Layer 8 of a small transformer language model trained on English Wikipedia (11 layers, counted from 0, width 64).
A neuron's activation on a vector x is SiLU(gate . x + bias) times (in . x + bias), where the dot is the dot product.

Input weights of the MLP neurons that the questions are about. A number n stands for n times 0.0093.
n23 gate (bias -0.073): -58 -7 -12 -33 -11 -10 1 -5 -1 -15 -30 13 -54 -16 30 31 -16 -24 -28 0 1 -22 5 46 -35 -34 7 -37 -4 9 -33 8 -38 -24 7 -2 -19 1 -48 -13 25 -16 15 15 10 9 17 4 15 17 -30 12 17 -23 28 3 -17 23 -15 -76 24 -25 -26 1
n38 gate (bias -0.271): 32 -28 -27 -3 0 -1 13 27 -43 -56 -6 -9 11 -17 37 38 8 13 13 12 20 -34 16 4 -8 -18 -31 11 9 4 -3 -56 -6 24 -2 11 -13 -7 8 34 -3 -28 -32 8 -16 12 54 -19 -15 -1 5 21 6 26 6 -49 -22 21 -11 -18 17 51 21 -8
n39 gate (bias -0.252): 1 -12 10 10 3 -33 -1 32 23 -36 -17 37 47 5 -12 -30 -13 -16 8 3 -15 -19 1 -8 -9 34 36 -32 -12 3 1 52 29 -48 1 7 -23 -45 -11 -6 35 3 -7 2 -7 15 -6 -18 15 -17 3 21 -17 3 13 33 -37 5 -17 4 32 1 12 -6
n42 gate (bias -0.140): 22 -4 58 45 21 -2 -26 35 -12 10 11 -20 -22 21 0 11 17 25 1 10 24 11 -1 -45 -2 -21 -10 -17 3 -16 4 38 53 -31 7 -32 -38 -42 -19 -25 17 23 -20 28 -17 -2 8 24 -6 -22 -6 39 -1 -30 19 32 20 -41 50 9 24 19 -37 -23
n46 gate (bias 0.047): -11 11 -24 31 27 0 30 9 -1 -40 2 13 13 -11 -18 -24 -22 -37 7 -6 -13 10 21 -4 -9 -47 6 -41 18 -5 30 2 12 19 -13 -16 2 1 -5 10 21 51 -40 -18 10 -16 9 11 10 -49 13 -7 -22 -3 5 -17 -21 13 -16 6 -2 20 -23 13
n70 gate (bias -0.075): -36 19 -14 20 11 -16 17 8 -38 4 39 11 26 -27 12 4 -1 -6 7 17 -38 -2 12 13 31 1 37 17 -6 9 -23 8 -38 -3 -26 -29 -29 -35 -22 30 -8 37 -14 7 36 6 -27 -14 30 -6 12 -10 10 -14 -8 -6 -41 -21 -21 -24 9 -5 35 6
n91 gate (bias -0.026): -35 11 39 -31 29 31 -15 44 16 -21 18 17 2 -26 -8 4 12 -6 -20 -1 -19 -29 4 43 -21 -10 18 -26 -22 -52 -12 25 -20 1 -34 -33 -23 -16 -39 34 -7 9 -7 6 3 4 -5 -20 -1 33 -14 7 -31 -44 -24 11 34 -7 -21 -7 -27 27 15 -22
n98 gate (bias -0.188): 3 13 -7 18 7 -7 -1 18 -11 15 11 -12 16 -18 0 53 -6 -8 27 2 27 27 21 -11 -11 34 -26 -12 -3 -20 24 -12 1 -6 -15 1 -17 34 55 6 -30 0 15 -22 25 18 -26 5 -14 -40 -15 -2 36 20 24 -36 15 50 35 -47 18 -7 23 -7
n120 gate (bias -0.086): -6 -29 -10 -39 31 24 -8 30 0 18 -7 -13 -15 18 -24 38 -13 -23 15 3 -17 25 33 -12 -20 18 32 -22 -44 41 30 -13 42 7 8 33 9 -31 -8 25 24 49 9 27 22 2 -31 -41 33 9 7 -45 29 -31 -4 1 24 -17 -33 -36 37 24 6 -7
n122 gate (bias -0.044): -11 11 -46 -2 13 4 -7 32 -3 10 -8 -13 -1 -11 6 1 -23 9 50 20 -13 8 -19 -11 12 20 22 -19 -18 40 -5 5 12 -35 -19 27 29 -32 -33 27 10 -2 1 24 -3 14 -24 -59 5 -10 -38 -40 -13 -16 -16 16 40 8 -33 13 -22 47 39 -21
n126 gate (bias -0.120): 3 20 3 -16 7 -18 14 -5 3 -25 -3 18 -40 -20 7 23 3 16 1 -3 -3 -23 66 19 -28 -6 44 31 -25 26 30 12 -21 -21 40 23 8 27 0 3 13 17 19 56 -13 78 -1 -8 22 -5 -17 -3 30 27 7 -4 -8 -15 5 16 -22 -4 10 0
n155 gate (bias -0.122): -32 10 -18 9 9 -13 3 23 -32 -14 -34 17 42 -17 25 -31 -23 17 -12 3 38 35 17 22 1 20 -18 27 -8 31 0 7 11 30 -5 -14 -35 -26 -19 -17 14 37 -15 -18 -9 -20 -5 19 -14 -7 3 -25 17 0 -20 -47 4 -24 45 -34 -14 -1 5 -21
n166 gate (bias -0.105): -18 -21 -13 -26 -18 12 2 55 -23 -18 35 -11 -4 -16 29 -5 5 -16 -5 -18 8 8 33 51 -45 -17 10 -2 -23 29 15 34 0 21 50 6 6 -6 5 -32 -40 8 -18 11 19 -10 16 11 9 -2 -6 -2 -10 -52 20 -24 3 10 -49 -5 -10 11 -43 -11
n178 gate (bias -0.204): -58 49 19 29 17 -59 -7 13 17 -17 -8 16 -29 -13 32 22 7 -12 10 -4 4 -36 16 1 -17 3 15 12 -2 3 -39 9 4 -24 30 11 -1 3 -21 1 7 -30 24 19 -1 44 -28 -38 -2 29 -14 -42 17 -7 6 -30 1 45 26 -3 23 -32 6 -6
n181 gate (bias -0.119): -14 -12 12 -5 -35 -5 -22 36 -28 -1 5 -3 27 -13 24 -8 -21 1 -7 -5 -54 11 16 24 0 -1 9 -13 21 12 -16 -10 3 -37 23 -6 28 -19 -26 -21 -37 -52 48 -15 3 11 -11 10 41 -32 25 4 16 14 0 -16 -31 13 -21 -13 37 -27 39 7
n192 gate (bias -0.184): 45 -34 -39 1 -46 -19 -21 6 -28 16 16 24 30 -26 1 -53 29 0 -23 24 25 -6 5 -33 2 14 -44 6 14 4 -20 36 21 -3 -10 36 -38 1 29 25 14 -19 -22 -20 -8 -10 3 -33 33 13 -10 -28 -30 -26 23 22 4 -9 -21 17 -1 -1 -1 -20
n204 gate (bias -0.001): -35 20 50 -3 -7 1 40 -41 19 14 3 27 19 -39 10 -10 -11 0 11 18 -1 60 -32 21 -18 -2 -41 32 11 -27 -4 -7 25 -36 5 -11 3 7 -13 -17 7 11 -20 -7 -3 3 3 25 0 23 3 -23 1 13 -38 15 -1 10 25 18 -9 15 -17 -39
n213 gate (bias -0.204): -4 10 22 -7 5 23 -31 -30 18 -49 7 15 26 -30 10 6 0 -14 -6 -95 39 -14 10 -14 -26 -14 -1 -18 3 31 32 -27 -31 1 9 25 -37 30 24 6 19 3 11 -10 -63 21 -17 36 11 7 -13 -36 0 3 1 -18 3 -4 1 40 -17 6 -23 4
n214 gate (bias -0.220): 19 -16 22 -5 29 -2 -16 -17 5 42 -28 -10 35 -30 15 10 -4 -17 -20 2 -30 31 -20 8 10 -72 41 -29 57 21 3 -11 -12 30 20 -45 -20 -2 -14 29 -2 -43 -11 40 -15 13 -25 37 -8 -36 10 -1 40 -11 29 -34 -23 -12 -8 23 7 8 6 12
n217 gate (bias -0.168): -9 23 -14 5 -16 32 -12 8 -43 33 4 24 -16 29 16 -4 -7 -35 -12 10 -25 9 11 31 13 -12 -14 28 15 -16 -55 10 -25 -31 -16 -56 28 -1 -2 -38 11 -30 0 12 17 20 -7 -7 -19 18 -7 -63 3 -52 46 18 15 -4 17 -25 -1 -6 -11 37
n239 gate (bias -0.198): -14 63 0 4 -10 23 -10 26 -21 7 -3 13 -7 -32 15 0 -8 -45 30 -8 -27 -36 -34 -17 -12 -26 1 -14 -14 8 -7 13 17 -20 12 -3 12 -27 -46 8 -1 -10 -2 -10 22 37 -1 10 -5 -55 -21 8 39 -12 13 -5 -8 -19 21 -41 -1 44 -38 18
n23 in (bias 0.001): -17 32 48 -17 13 -24 -6 32 -11 8 16 -33 18 -14 -28 13 6 -7 -6 -8 -18 0 -6 -25 3 11 17 -26 -11 -11 27 14 -7 -26 -29 13 52 15 -38 -3 -38 -24 -13 -6 17 6 16 -63 -20 58 -29 -20 -1 -12 -34 -1 -28 -40 2 -7 15 -11 8 -15
n38 in (bias 0.049): 22 -2 -66 33 -8 -16 18 -1 -32 -6 30 -24 3 -42 4 8 -16 -14 30 -11 -8 4 -4 4 20 -28 -5 -1 -16 -54 -2 31 1 21 17 0 8 15 -6 57 -6 -39 13 17 -1 17 -22 -19 69 -3 -4 25 -31 14 -4 33 -3 -39 29 -7 9 -1 -22 -29
n39 in (bias 0.015): -3 -23 -8 -8 -24 -19 18 -20 26 -34 -7 -8 -31 -34 -9 4 29 -5 5 -12 26 -26 -15 31 -10 9 -4 25 27 3 -10 -11 -18 -32 36 -30 41 34 -5 -38 13 -5 38 -22 42 -3 15 7 -12 -12 11 -3 -17 -8 22 -35 50 -11 -18 -8 29 25 0 0
n42 in (bias -0.043): -22 41 -12 21 -41 31 0 -22 -13 -10 -42 -11 3 5 -11 -24 -1 -22 14 11 -18 37 25 5 46 -3 -29 10 -5 -18 74 -10 28 14 14 -12 -5 -33 -14 -18 -6 -22 1 23 -18 44 -3 7 21 -14 26 -8 -22 -18 -4 -4 6 4 24 7 -24 -12 -20 -38
n46 in (bias 0.050): 2 7 -27 -15 13 -19 -27 -2 22 -41 -6 19 11 -52 -23 25 8 12 59 -20 8 38 24 -14 -3 0 -2 -16 15 12 -1 3 8 -3 7 -11 -28 7 29 -24 13 20 36 -7 -6 23 -12 14 4 8 0 0 17 -24 5 -7 17 -10 7 -19 20 -13 -6 -44
n70 in (bias -0.017): 8 17 -31 28 8 -9 34 -8 3 -18 -13 6 8 11 23 23 -16 -8 0 16 -44 10 -29 5 -1 -29 3 -4 40 -18 2 -5 21 -2 -19 9 12 -2 -3 28 -8 -48 -3 -17 17 -9 4 -9 -34 -23 -17 29 13 17 41 -18 -4 34 -1 -6 -37 -4 -33 13
n91 in (bias 0.151): -18 -24 -9 -2 16 7 1 3 -6 -12 -13 13 9 -26 -28 16 -26 -13 13 3 13 -11 1 25 26 19 6 30 -17 -19 -8 35 9 -10 -32 22 5 37 -9 30 4 5 -20 -39 17 -60 37 -52 -11 -23 -25 -23 3 -13 -6 -1 -22 -23 -14 -12 2 -32 -30 -12
n98 in (bias -0.195): -12 48 4 14 -6 15 20 -4 -27 16 11 25 17 -19 -11 7 -50 30 5 22 -46 8 20 27 -12 11 6 -24 -15 -10 -3 -13 5 10 -9 2 -5 8 -20 -26 -7 -19 16 -2 -18 -44 -5 9 11 44 -16 -27 20 -24 33 32 21 -16 -16 30 -16 13 7 27
n120 in (bias -0.045): -31 -11 39 -9 9 -2 -5 17 -1 -32 -35 16 11 7 -14 32 7 -18 3 -28 3 10 -27 58 -14 -3 -28 -30 12 21 -7 19 28 23 23 -51 -6 -6 23 -2 -7 1 -40 -3 -4 -11 -20 -7 52 -5 32 8 8 -6 3 42 32 -23 33 -35 15 -1 1 -9
n122 in (bias 0.014): -37 -5 -41 -11 11 -6 0 1 -9 -50 -12 -11 -10 -9 -2 0 9 -17 -6 -33 -9 3 -41 24 -11 -32 -30 -1 -3 14 21 14 -2 35 -41 -18 -10 12 -15 -20 -24 -18 -3 -41 -35 22 0 8 2 1 -6 16 -15 -3 39 6 -28 10 24 35 4 -25 -1 30
n126 in (bias -0.059): 0 50 3 -6 -22 -19 7 -34 16 -5 -16 14 1 -11 -6 -52 0 29 14 38 1 19 19 19 -3 -6 -1 -1 -15 -19 -2 -21 19 -18 11 -4 7 -19 -20 28 29 37 -11 18 18 25 -51 4 25 9 -9 4 -1 -10 8 11 7 -22 55 21 -25 -24 -14 -16
n155 in (bias -0.041): 9 -10 -8 16 -8 -12 3 -40 -12 -21 -35 -43 47 6 20 -3 -3 -31 -8 -43 55 4 -6 9 -14 3 -6 -5 -35 -42 -9 15 -17 -12 -22 -32 3 -15 3 -6 -23 -50 -5 14 -7 -24 18 27 -25 24 -29 -8 -13 -1 -17 -5 -11 -14 -19 -47 11 26 37 4
n166 in (bias -0.143): -3 15 47 -9 -22 -4 25 7 -12 35 -34 24 9 12 3 28 -25 -52 -20 -30 10 -43 11 -8 16 -11 -10 23 -32 -11 -13 16 -12 19 12 -27 -41 2 9 22 38 2 15 7 14 -25 -13 -6 -21 24 -5 26 -28 -6 -34 19 29 -20 7 -16 3 13 19 25
n178 in (bias 0.102): -21 4 29 39 -1 19 -32 0 -26 -5 -5 26 -8 -3 25 2 -1 25 3 0 -4 -8 -31 3 21 28 9 10 17 -14 6 -7 -10 13 37 -5 -1 -24 -23 15 -21 -10 -30 28 28 -24 26 40 -11 -4 11 1 5 -25 5 34 12 -4 21 -11 -24 33 30 3
n181 in (bias 0.008): 26 -4 -9 6 12 3 -12 -34 -21 40 58 -16 5 -50 12 11 11 5 -37 -2 -25 32 -43 13 0 -9 4 41 -25 -13 0 1 -8 18 17 8 -4 10 -8 0 23 25 -9 -34 7 31 3 26 -20 -6 17 -31 3 -31 -13 34 -3 -37 5 4 1 3 -3 -28
n192 in (bias -0.067): 7 -19 -30 15 -10 -40 6 9 -17 -34 -10 2 18 9 -3 33 -21 -26 -25 8 -4 13 45 10 8 -9 -15 9 28 13 32 -23 23 -28 -1 -14 -7 45 -12 -34 -13 -34 21 -3 -12 -8 -22 5 19 11 -12 -29 17 -19 -10 24 -27 -17 -12 6 -4 -5 -30 24
n204 in (bias 0.045): -12 1 6 18 7 57 3 -22 9 9 -40 14 -32 -11 -30 -2 27 5 1 -25 1 -49 38 -14 13 18 -1 -5 -6 16 -4 -19 30 10 24 10 3 -45 12 25 -37 5 33 57 -5 -9 1 8 -13 6 -9 -7 4 2 17 12 -14 9 -2 11 30 -13 13 -24
n213 in (bias -0.048): -57 11 -4 59 -6 -19 29 -13 7 -24 -4 -41 28 19 -16 -6 -7 -25 -16 14 24 8 -24 -24 8 4 -15 -26 -14 -30 18 6 11 -11 -6 -3 18 -4 4 -6 10 -27 -18 54 -6 -13 -24 8 -6 -16 1 6 34 10 -21 11 -23 7 -22 -38 -13 16 5 -3
n214 in (bias 0.064): -4 -10 -1 -7 -13 43 43 -5 -28 -3 -31 0 -21 -37 -49 6 3 11 1 16 -6 -6 -27 28 8 -26 11 15 -19 23 1 34 15 23 3 -10 13 -1 -53 -7 12 -26 11 28 23 3 17 -18 14 5 -31 50 -18 0 -15 -12 -7 12 -24 0 -17 -14 22 36
n217 in (bias -0.048): -8 13 9 9 21 18 27 -2 7 -18 17 -5 -30 16 -7 21 -2 4 -29 -18 37 21 -19 22 11 -21 -4 -1 12 -27 -25 1 16 -13 -7 44 1 21 -7 12 3 31 4 17 16 -15 19 21 18 21 -3 1 17 -1 19 -6 -14 19 23 5 37 -47 28 50
n239 in (bias -0.005): -4 49 15 10 23 -6 -15 12 -17 -7 5 41 -5 -56 6 13 -26 -20 26 -17 -37 -11 -42 19 42 -18 -9 35 -39 -3 14 -2 4 -20 -11 7 -23 8 -33 34 -4 -15 9 -40 18 -29 7 27 31 -16 29 -13 -42 -26 32 45 -13 -5 11 3 -51 -21 0 -2

Each question shows a token from some text and the vector x that enters the MLP there. A number n stands for n times 0.035.

" published": -22 4 -23 -9 9 26 10 -33 7 24 -36 17 34 -13 10 -46 -28 -23 29 19 -37 -53 -10 38 -7 -31 59 -8 -8 6 21 -10 -2 64 22 12 -9 -6 45 -5 -22 43 -11 -38 5 -9 5 20 -3 5 6 33 -12 24 -2 -16 18 -9 -6 -13 -3 -15 -65 -14
Which neuron fires most, and how strongly? n166, at about 1.2

"c": -18 -7 -30 11 -37 23 -12 -29 13 12 -18 24 36 24 31 14 44 -3 15 21 -24 18 -2 -36 -17 14 -6 12 31 43 41 -34 28 -35 2 1 -5 57 21 -22 20 -12 16 -30 -52 -13 6 19 23 33 -32 17 36 36 -16 52 -8 18 28 -24 9 -4 26 10
Which neuron fires most, and how strongly? n192, at about 1.6

",": -12 22 5 12 26 13 -14 -13 -11 19 -54 -10 41 23 0 -8 -4 -30 32 19 -2 -40 -27 6 -25 -4 13 6 43 -4 24 -15 24 72 35 10 8 7 0 -21 -35 19 1 -32 11 -9 -25 16 -6 -2 -5 49 2 -3 29 60 2 -15 -7 -35 -4 2 0 10
Which of these neurons fires most? n239

" David": 2 -1 -7 8 -12 -11 -4 -24 6 22 -63 22 81 13 5 -15 -17 8 14 0 -13 -11 -1 -16 13 -11 10 5 -8 2 11 -30 1 -2 -18 1 25 27 27 -12 -43 1 10 21 33 -15 1 5 -10 -15 -17 25 -16 7 19 -9 1 -13 20 -39 39 2 -21 25
Which of these neurons fires most? n155

" Mi": -17 20 43 -1 -11 16 -14 -3 47 10 14 18 44 -15 -10 -23 -9 4 -50 -5 -26 -24 26 -8 71 -8 16 19 8 9 -40 -16 2 6 -24 1 -6 36 39 -25 -33 43 -6 -24 11 -4 16 -14 5 -2 -39 15 52 18 -9 -19 31 -13 22 -27 18 25 3 19
The two highest activations, in order: n38, n42

" for": -17 22 6 -15 25 -5 20 -27 -4 27 -27 -15 33 -66 5 8 20 -11 19 10 -14 -53 -6 15 -13 6 27 -23 12 24 46 -10 -8 76 35 15 15 -8 17 -4 -15 58 -12 24 25 -11 -39 -19 15 11 -31 16 -9 -28 4 4 -19 -22 -11 -13 3 26 -37 16
Which of these neurons fires most? n120

"ra": -18 -54 -19 -15 18 -24 -79 -3 5 20 7 2 11 -46 5 16 2 24 14 35 19 22 23 28 20 20 -16 57 41 -17 18 -6 0 3 57 -4 53 2 -26 -8 -52 -12 13 26 -17 20 40 -23 5 -31 -43 24 1 -12 -48 24 -14 26 12 -21 -6 -10 9 7
Which three neurons fire most, strongest first? n181, n38, n178

"fin": 4 -25 -17 71 36 54 -25 -26 -6 -25 -8 11 21 -74 -3 7 -5 -6 10 27 -5 19 13 -14 -29 -54 -43 -25 10 21 26 20 11 -22 -3 -25 24 24 33 -20 3 17 17 14 52 -2 -5 -22 9 17 -28 44 27 11 -34 -42 3 -9 26 1 21 22 -9 20
Which three neurons fire most, strongest first? n46, n214, n38

" ": -41 9 -8 -2 -19 25 -23 -58 2 -23 40 54 47 2 -7 2 33 18 -3 9 -17 8 -2 -14 -6 13 11 41 28 45 13 6 -20 33 -17 -5 14 8 48 -28 -19 16 -15 -19 19 8 -25 -37 -30 29 0 48 -34 4 21 28 -9 14 -22 -30 -5 -8 -33 0
Which of these neurons fires most? n70

"fer": -14 7 -52 8 -26 14 9 10 -5 6 1 -33 65 -59 -11 -1 -25 -4 -11 8 -20 -40 -1 11 -17 -22 -4 5 -28 54 36 6 50 16 14 19 -3 -5 5 -41 -32 0 -4 -16 43 -19 21 1 36 17 -23 18 -14 24 -6 12 -7 -31 1 -1 8 -13 4 -2
Which three neurons fire most, strongest first? n192, n239, n181

" or": -3 -14 -5 -1 13 24 -29 -8 15 -2 -1 -20 43 -62 15 3 27 -5 14 40 -21 -28 -1 16 -11 -8 81 -39 66 33 19 30 1 42 -22 -11 36 -15 4 -17 -17 18 -9 -39 10 14 -25 -26 -30 -17 -30 -26 -5 11 -5 5 16 -8 21 2 -11 34 -36 -26
Which neuron fires most, and how strongly? n46, at about 3.1

" a": 4 -6 4 -39 -17 24 -4 19 -28 26 8 16 42 -75 24 -1 29 3 35 2 -54 -16 36 -13 10 -37 2 4 27 15 32 3 -20 25 3 9 15 11 20 -41 -11 -3 6 -17 -12 16 -59 -45 -39 5 -15 -2 19 1 -28 56 28 9 -7 -7 -17 -14 -23 11
Which neuron fires most, and how strongly? n181, at about 1.5

"A": -10 -28 4 26 -19 -19 -32 -1 49 -12 2 -36 28 46 -43 -22 -4 5 9 -4 9 1 -43 -29 52 -35 10 17 20 24 24 -36 -19 11 37 41 -8 16 1 -24 7 31 -4 -21 -13 -30 -8 -5 63 11 -16 -25 42 -14 -13 53 -31 24 4 10 15 -29 -9 52
Which neuron fires most, and how strongly? n213, at about 2.6

"ri": 9 13 10 13 10 -2 2 -15 28 -1 24 29 54 15 4 1 -2 20 -34 33 -24 -5 30 -19 43 -27 53 21 31 -49 17 -32 13 -24 -16 27 12 20 5 -5 -38 26 12 10 11 -34 21 36 1 -8 -10 -5 11 47 24 -1 -14 -36 25 -20 48 -19 -38 12
Which neuron fires most, and how strongly? n70, at about 1.1

"-": -30 36 -14 -8 -32 20 6 -21 22 -30 28 -26 12 0 -26 -17 13 -3 -40 22 5 -38 58 -8 -22 -18 -20 -14 23 49 -17 -4 -24 44 12 -5 35 -12 33 -38 -51 10 -11 7 8 0 -2 -28 -28 44 -1 49 3 -41 24 20 -5 15 16 -21 -18 0 -63 -19
Which of these neurons fires most? n23

"right": -19 -28 -34 28 -6 19 9 -29 18 15 -7 -26 57 -9 7 -23 -15 -27 4 11 -4 -41 -22 19 2 -2 11 8 -27 53 1 -28 32 20 -11 3 5 -1 9 -39 -39 8 5 -14 29 2 -44 -27 -19 11 -24 32 -5 24 -25 18 33 -25 45 -10 -7 -57 37 10
Which neuron fires most, and how strongly? n155, at about 1.3

"u": -28 10 34 61 -1 27 1 -8 34 -11 33 -22 -4 43 4 -6 -15 22 39 27 -34 -5 60 -13 19 -51 4 11 19 -49 20 -59 4 -31 16 -23 9 -35 -20 -12 9 25 10 7 37 -33 32 37 20 30 17 18 17 31 -2 8 14 -4 8 -12 20 36 -28 11
The two highest activations, in order: n42, n204

" allow": -18 -3 -36 29 -44 20 2 -27 1 39 -8 -7 48 -38 8 -21 -25 -23 -3 35 -30 -33 1 -2 -15 7 1 -2 -41 65 32 -4 48 29 17 1 43 -12 -8 -28 -3 3 14 -40 44 7 -34 8 -9 3 -11 9 11 27 -46 0 -12 -19 -17 -15 -12 -22 -17 -4
Which of these neurons fires most? n181

"ed": -30 -28 -54 -9 -21 13 23 -7 -4 24 -22 -6 62 -11 10 -28 -4 -29 22 6 -3 -43 -3 49 -2 -23 60 4 4 20 30 18 -6 40 -11 5 -12 0 22 12 1 33 -17 -42 21 -15 11 -2 14 20 -1 31 -1 22 -36 -11 7 8 18 18 -4 26 -41 -4
Which of these neurons fires most? n166

"\n": -1 14 -16 12 20 47 23 -39 -23 -7 -33 2 35 13 -21 -27 27 16 -37 13 -19 -58 -23 -5 -9 -21 -38 -7 -13 -29 -14 20 1 48 -2 24 31 14 -6 -25 6 41 8 -40 0 8 3 -7 6 42 -13 27 40 -10 42 21 -26 18 -45 -22 -10 -44 -38 1
Which of these neurons fires most? n217

" 23": -14 4 52 0 -19 -12 5 -13 10 -4 -49 16 28 49 -29 -9 10 27 -10 0 -7 -37 -16 -15 6 -37 19 17 23 -31 13 -10 -44 20 6 4 2 -11 81 -44 -1 52 17 -30 23 4 21 -9 5 41 -20 28 37 26 -25 2 21 -17 9 5 -35 -21 7 -16
Which of these neurons fires most? n38

" performance": -22 -31 -14 27 20 22 17 -22 2 18 -25 7 57 -9 -3 0 -63 -5 12 8 26 -6 -1 4 3 15 35 14 -26 22 -3 29 -1 -15 -50 12 1 3 46 -23 -41 33 -15 -18 17 15 9 10 -29 13 -23 32 27 -15 -31 36 13 27 4 8 -19 -43 -65 15
The two highest activations, in order: n155, n98

"r": -8 -17 22 8 -8 14 -12 -6 34 7 -5 46 57 22 13 -19 -24 1 -43 44 16 10 24 -5 59 -3 7 43 15 27 -39 -23 -3 -18 -40 18 13 22 2 -17 -13 22 42 16 12 -22 19 51 -2 -1 -24 12 21 36 23 -2 -7 -18 37 -2 8 3 16 -15
Which of these neurons fires most? n204

"d": -8 24 2 -1 -8 23 -1 -29 -2 12 33 -39 26 -31 -14 30 -26 16 7 11 -25 -7 22 -16 -26 -12 35 -13 23 -5 26 -17 14 -23 60 19 -21 31 -39 -45 -28 -8 11 -46 16 -3 0 21 30 50 -4 62 0 32 -39 -31 39 8 -20 13 -46 -33 -6 -28
Which of these neurons fires most? n181

" |": -29 13 -7 -9 -1 18 -3 -6 -47 4 -42 -11 30 -4 7 -9 36 55 31 14 -10 -10 -18 -8 -46 -17 -12 -4 -20 -6 -13 29 28 64 14 16 36 6 -5 -14 -22 11 28 -63 8 -6 -3 7 4 28 -21 23 -1 9 8 30 -3 -31 -31 -48 3 -41 -3 -3
Which three neurons fire most, strongest first? n23, n155, n181

"ment": -28 7 -37 35 -29 24 -13 1 0 17 -19 -17 66 -20 15 25 -28 -40 22 21 -8 -18 -3 -9 -12 6 22 9 -27 44 42 24 51 6 -7 -4 20 -26 -33 -5 -25 14 21 -24 0 -10 -2 4 5 16 -1 -8 -28 8 -13 45 -6 -28 17 3 -7 -32 -22 20
Which of these neurons fires most? n239

"ar": -18 -18 -24 19 -25 -6 17 -2 -23 27 7 -68 68 -16 -19 -33 -6 -28 -18 22 5 -40 -11 -3 6 -28 -16 51 -15 50 8 -40 29 2 6 24 -1 5 8 -24 -29 -3 -14 -38 8 -5 -11 -8 -4 -1 -26 39 -6 13 -7 -28 -2 12 27 -19 -23 -6 2 4
The two highest activations, in order: n155, n192

"son": -20 -21 -18 2 -11 -14 -15 -41 41 19 -43 8 75 35 7 -11 -15 -11 9 14 -11 -19 -19 -15 14 -2 31 -9 1 0 23 -16 13 -7 -17 2 12 25 -12 14 -15 19 35 8 28 -14 18 12 -14 -30 -4 9 -25 16 -2 16 2 -31 27 -5 45 -23 -36 21
Which of these neurons fires most? n39

"|": -33 5 -12 3 -6 27 5 11 8 26 -45 -56 26 26 19 -7 5 60 11 20 -27 -18 -25 -7 -21 -26 -19 -11 29 -11 -18 37 19 39 -34 -2 36 31 42 -13 -18 16 57 1 -7 23 9 17 -35 5 -33 1 19 -4 -2 13 11 26 -32 -1 -8 -32 -16 -44
Which neuron fires most, and how strongly? n239, at about 0.92

"ur": -19 -35 -18 33 -43 -21 -2 -16 20 -7 -4 -19 44 -17 11 51 -33 -31 -39 12 -36 -32 -23 -4 -9 1 33 0 16 16 28 25 8 17 3 -6 39 -15 -25 -53 -36 42 0 -8 39 -43 20 3 51 -16 -7 -22 -11 10 13 7 -17 2 50 16 4 -9 -5 -29
Which neuron fires most, and how strongly? n181, at about 1.7

"re": -6 15 -31 24 -30 41 36 -3 20 9 16 1 35 -17 24 24 8 18 -1 9 -31 -27 28 -8 -3 4 1 -32 -38 39 56 27 22 68 31 14 31 -58 -33 22 -2 33 7 19 18 12 -11 8 11 4 -2 33 -26 -28 -19 15 8 -19 1 1 2 15 -12 30
Which neuron fires most, and how strongly? n166, at about 3

"==": -27 21 -8 -55 -9 13 -28 -24 -49 24 -6 -27 18 -12 -51 18 -35 21 41 2 -38 -41 -19 -32 -9 -25 -19 -35 4 15 -11 58 -17 13 37 43 24 -19 33 21 -5 44 29 6 1 2 5 -20 -23 33 -23 33 12 -47 -8 20 15 -6 -27 1 -3 -33 -65 5
Which three neurons fire most, strongest first? n23, n166, n91

" also": -9 -28 17 1 23 16 -14 -31 18 5 -25 7 61 -6 -43 -34 -37 -37 13 13 -27 -49 -37 23 -19 12 27 -8 26 -1 19 17 1 -16 46 -4 18 -12 -15 -14 -26 38 23 -26 59 -22 4 9 -2 -25 -2 -19 21 2 -21 23 17 -10 -4 -5 1 -9 -33 -7
Which three neurons fire most, strongest first? n39, n239, n120

"hi": 5 -4 37 70 52 70 -8 -20 25 2 16 -10 -4 -41 18 -4 36 -7 -1 24 -24 -35 6 9 2 5 -26 19 25 13 -17 49 -30 -17 -11 -49 0 -10 -18 -17 -25 18 2 -9 9 -50 -4 0 -35 -9 -25 59 4 66 1 -14 17 -23 -2 -29 -25 -3 -26 31
Which neuron fires most, and how strongly? n91, at about 2.1

"gu": -20 0 23 59 7 44 41 -11 -6 -22 8 -39 -4 -31 11 1 7 1 41 2 -18 -50 4 -31 -21 -8 -31 64 13 -17 -14 25 31 -30 3 43 -11 55 9 -23 -55 32 -5 -38 -4 -7 -1 3 4 -9 -24 -1 -12 -46 -21 -31 -5 -13 48 -14 14 4 27 -14
Which neuron fires most, and how strongly? n204, at about 2.3

" f": -15 18 41 3 -47 32 12 -6 19 -2 47 23 28 -11 -61 -7 1 -11 34 -10 -7 -16 3 -37 -19 17 8 18 45 42 -36 -23 38 27 17 -1 -1 34 60 -12 -16 -24 -7 -35 36 -3 -26 13 -6 6 -19 45 29 5 -2 -19 23 25 21 16 -10 -4 -33 40
Which of these neurons fires most? n98

" but": 21 14 -5 1 40 -13 8 -9 -3 16 -39 5 40 -77 4 -17 17 20 20 24 32 -38 -8 10 -35 26 27 11 31 36 32 -27 -3 53 25 -1 23 -15 -31 2 -10 9 -1 -13 1 11 -5 -10 18 -26 -39 38 -23 12 35 18 1 7 -35 -43 -19 -16 -20 3
Which neuron fires most, and how strongly? n214, at about 3.5

"ity": -37 22 -22 51 -19 0 17 -20 14 15 -37 1 64 -19 31 -7 13 -29 27 29 6 -37 -22 13 3 -18 27 9 -10 55 23 14 13 24 -4 1 9 -4 -7 13 -16 41 12 -14 9 -7 12 -26 -5 -22 -36 12 14 20 -22 48 -1 -20 17 -6 -5 -24 -31 0
The two highest activations, in order: n239, n70

"ing": -25 -23 -60 -9 -6 -11 20 -7 -2 15 -24 -17 48 -46 -11 -8 -18 -39 40 4 -2 -40 -11 29 -11 2 48 -20 7 13 22 -2 -7 -2 1 29 38 -31 -8 18 -21 42 5 -27 25 -33 -18 -14 -13 39 -17 13 -9 24 -25 40 27 -28 22 4 1 -13 -39 1
Which of these neurons fires most? n91

"ze": -38 -3 -16 46 -25 4 17 -33 -8 4 -18 -12 60 -17 29 -9 -27 -17 5 31 2 -25 -22 -3 6 -8 12 8 -3 33 53 9 22 15 -8 13 11 -8 -8 11 -42 44 3 -29 9 -22 -17 -9 12 -11 -48 -5 2 9 -18 49 -15 -14 57 -2 -16 -27 -19 34
The two highest activations, in order: n239, n70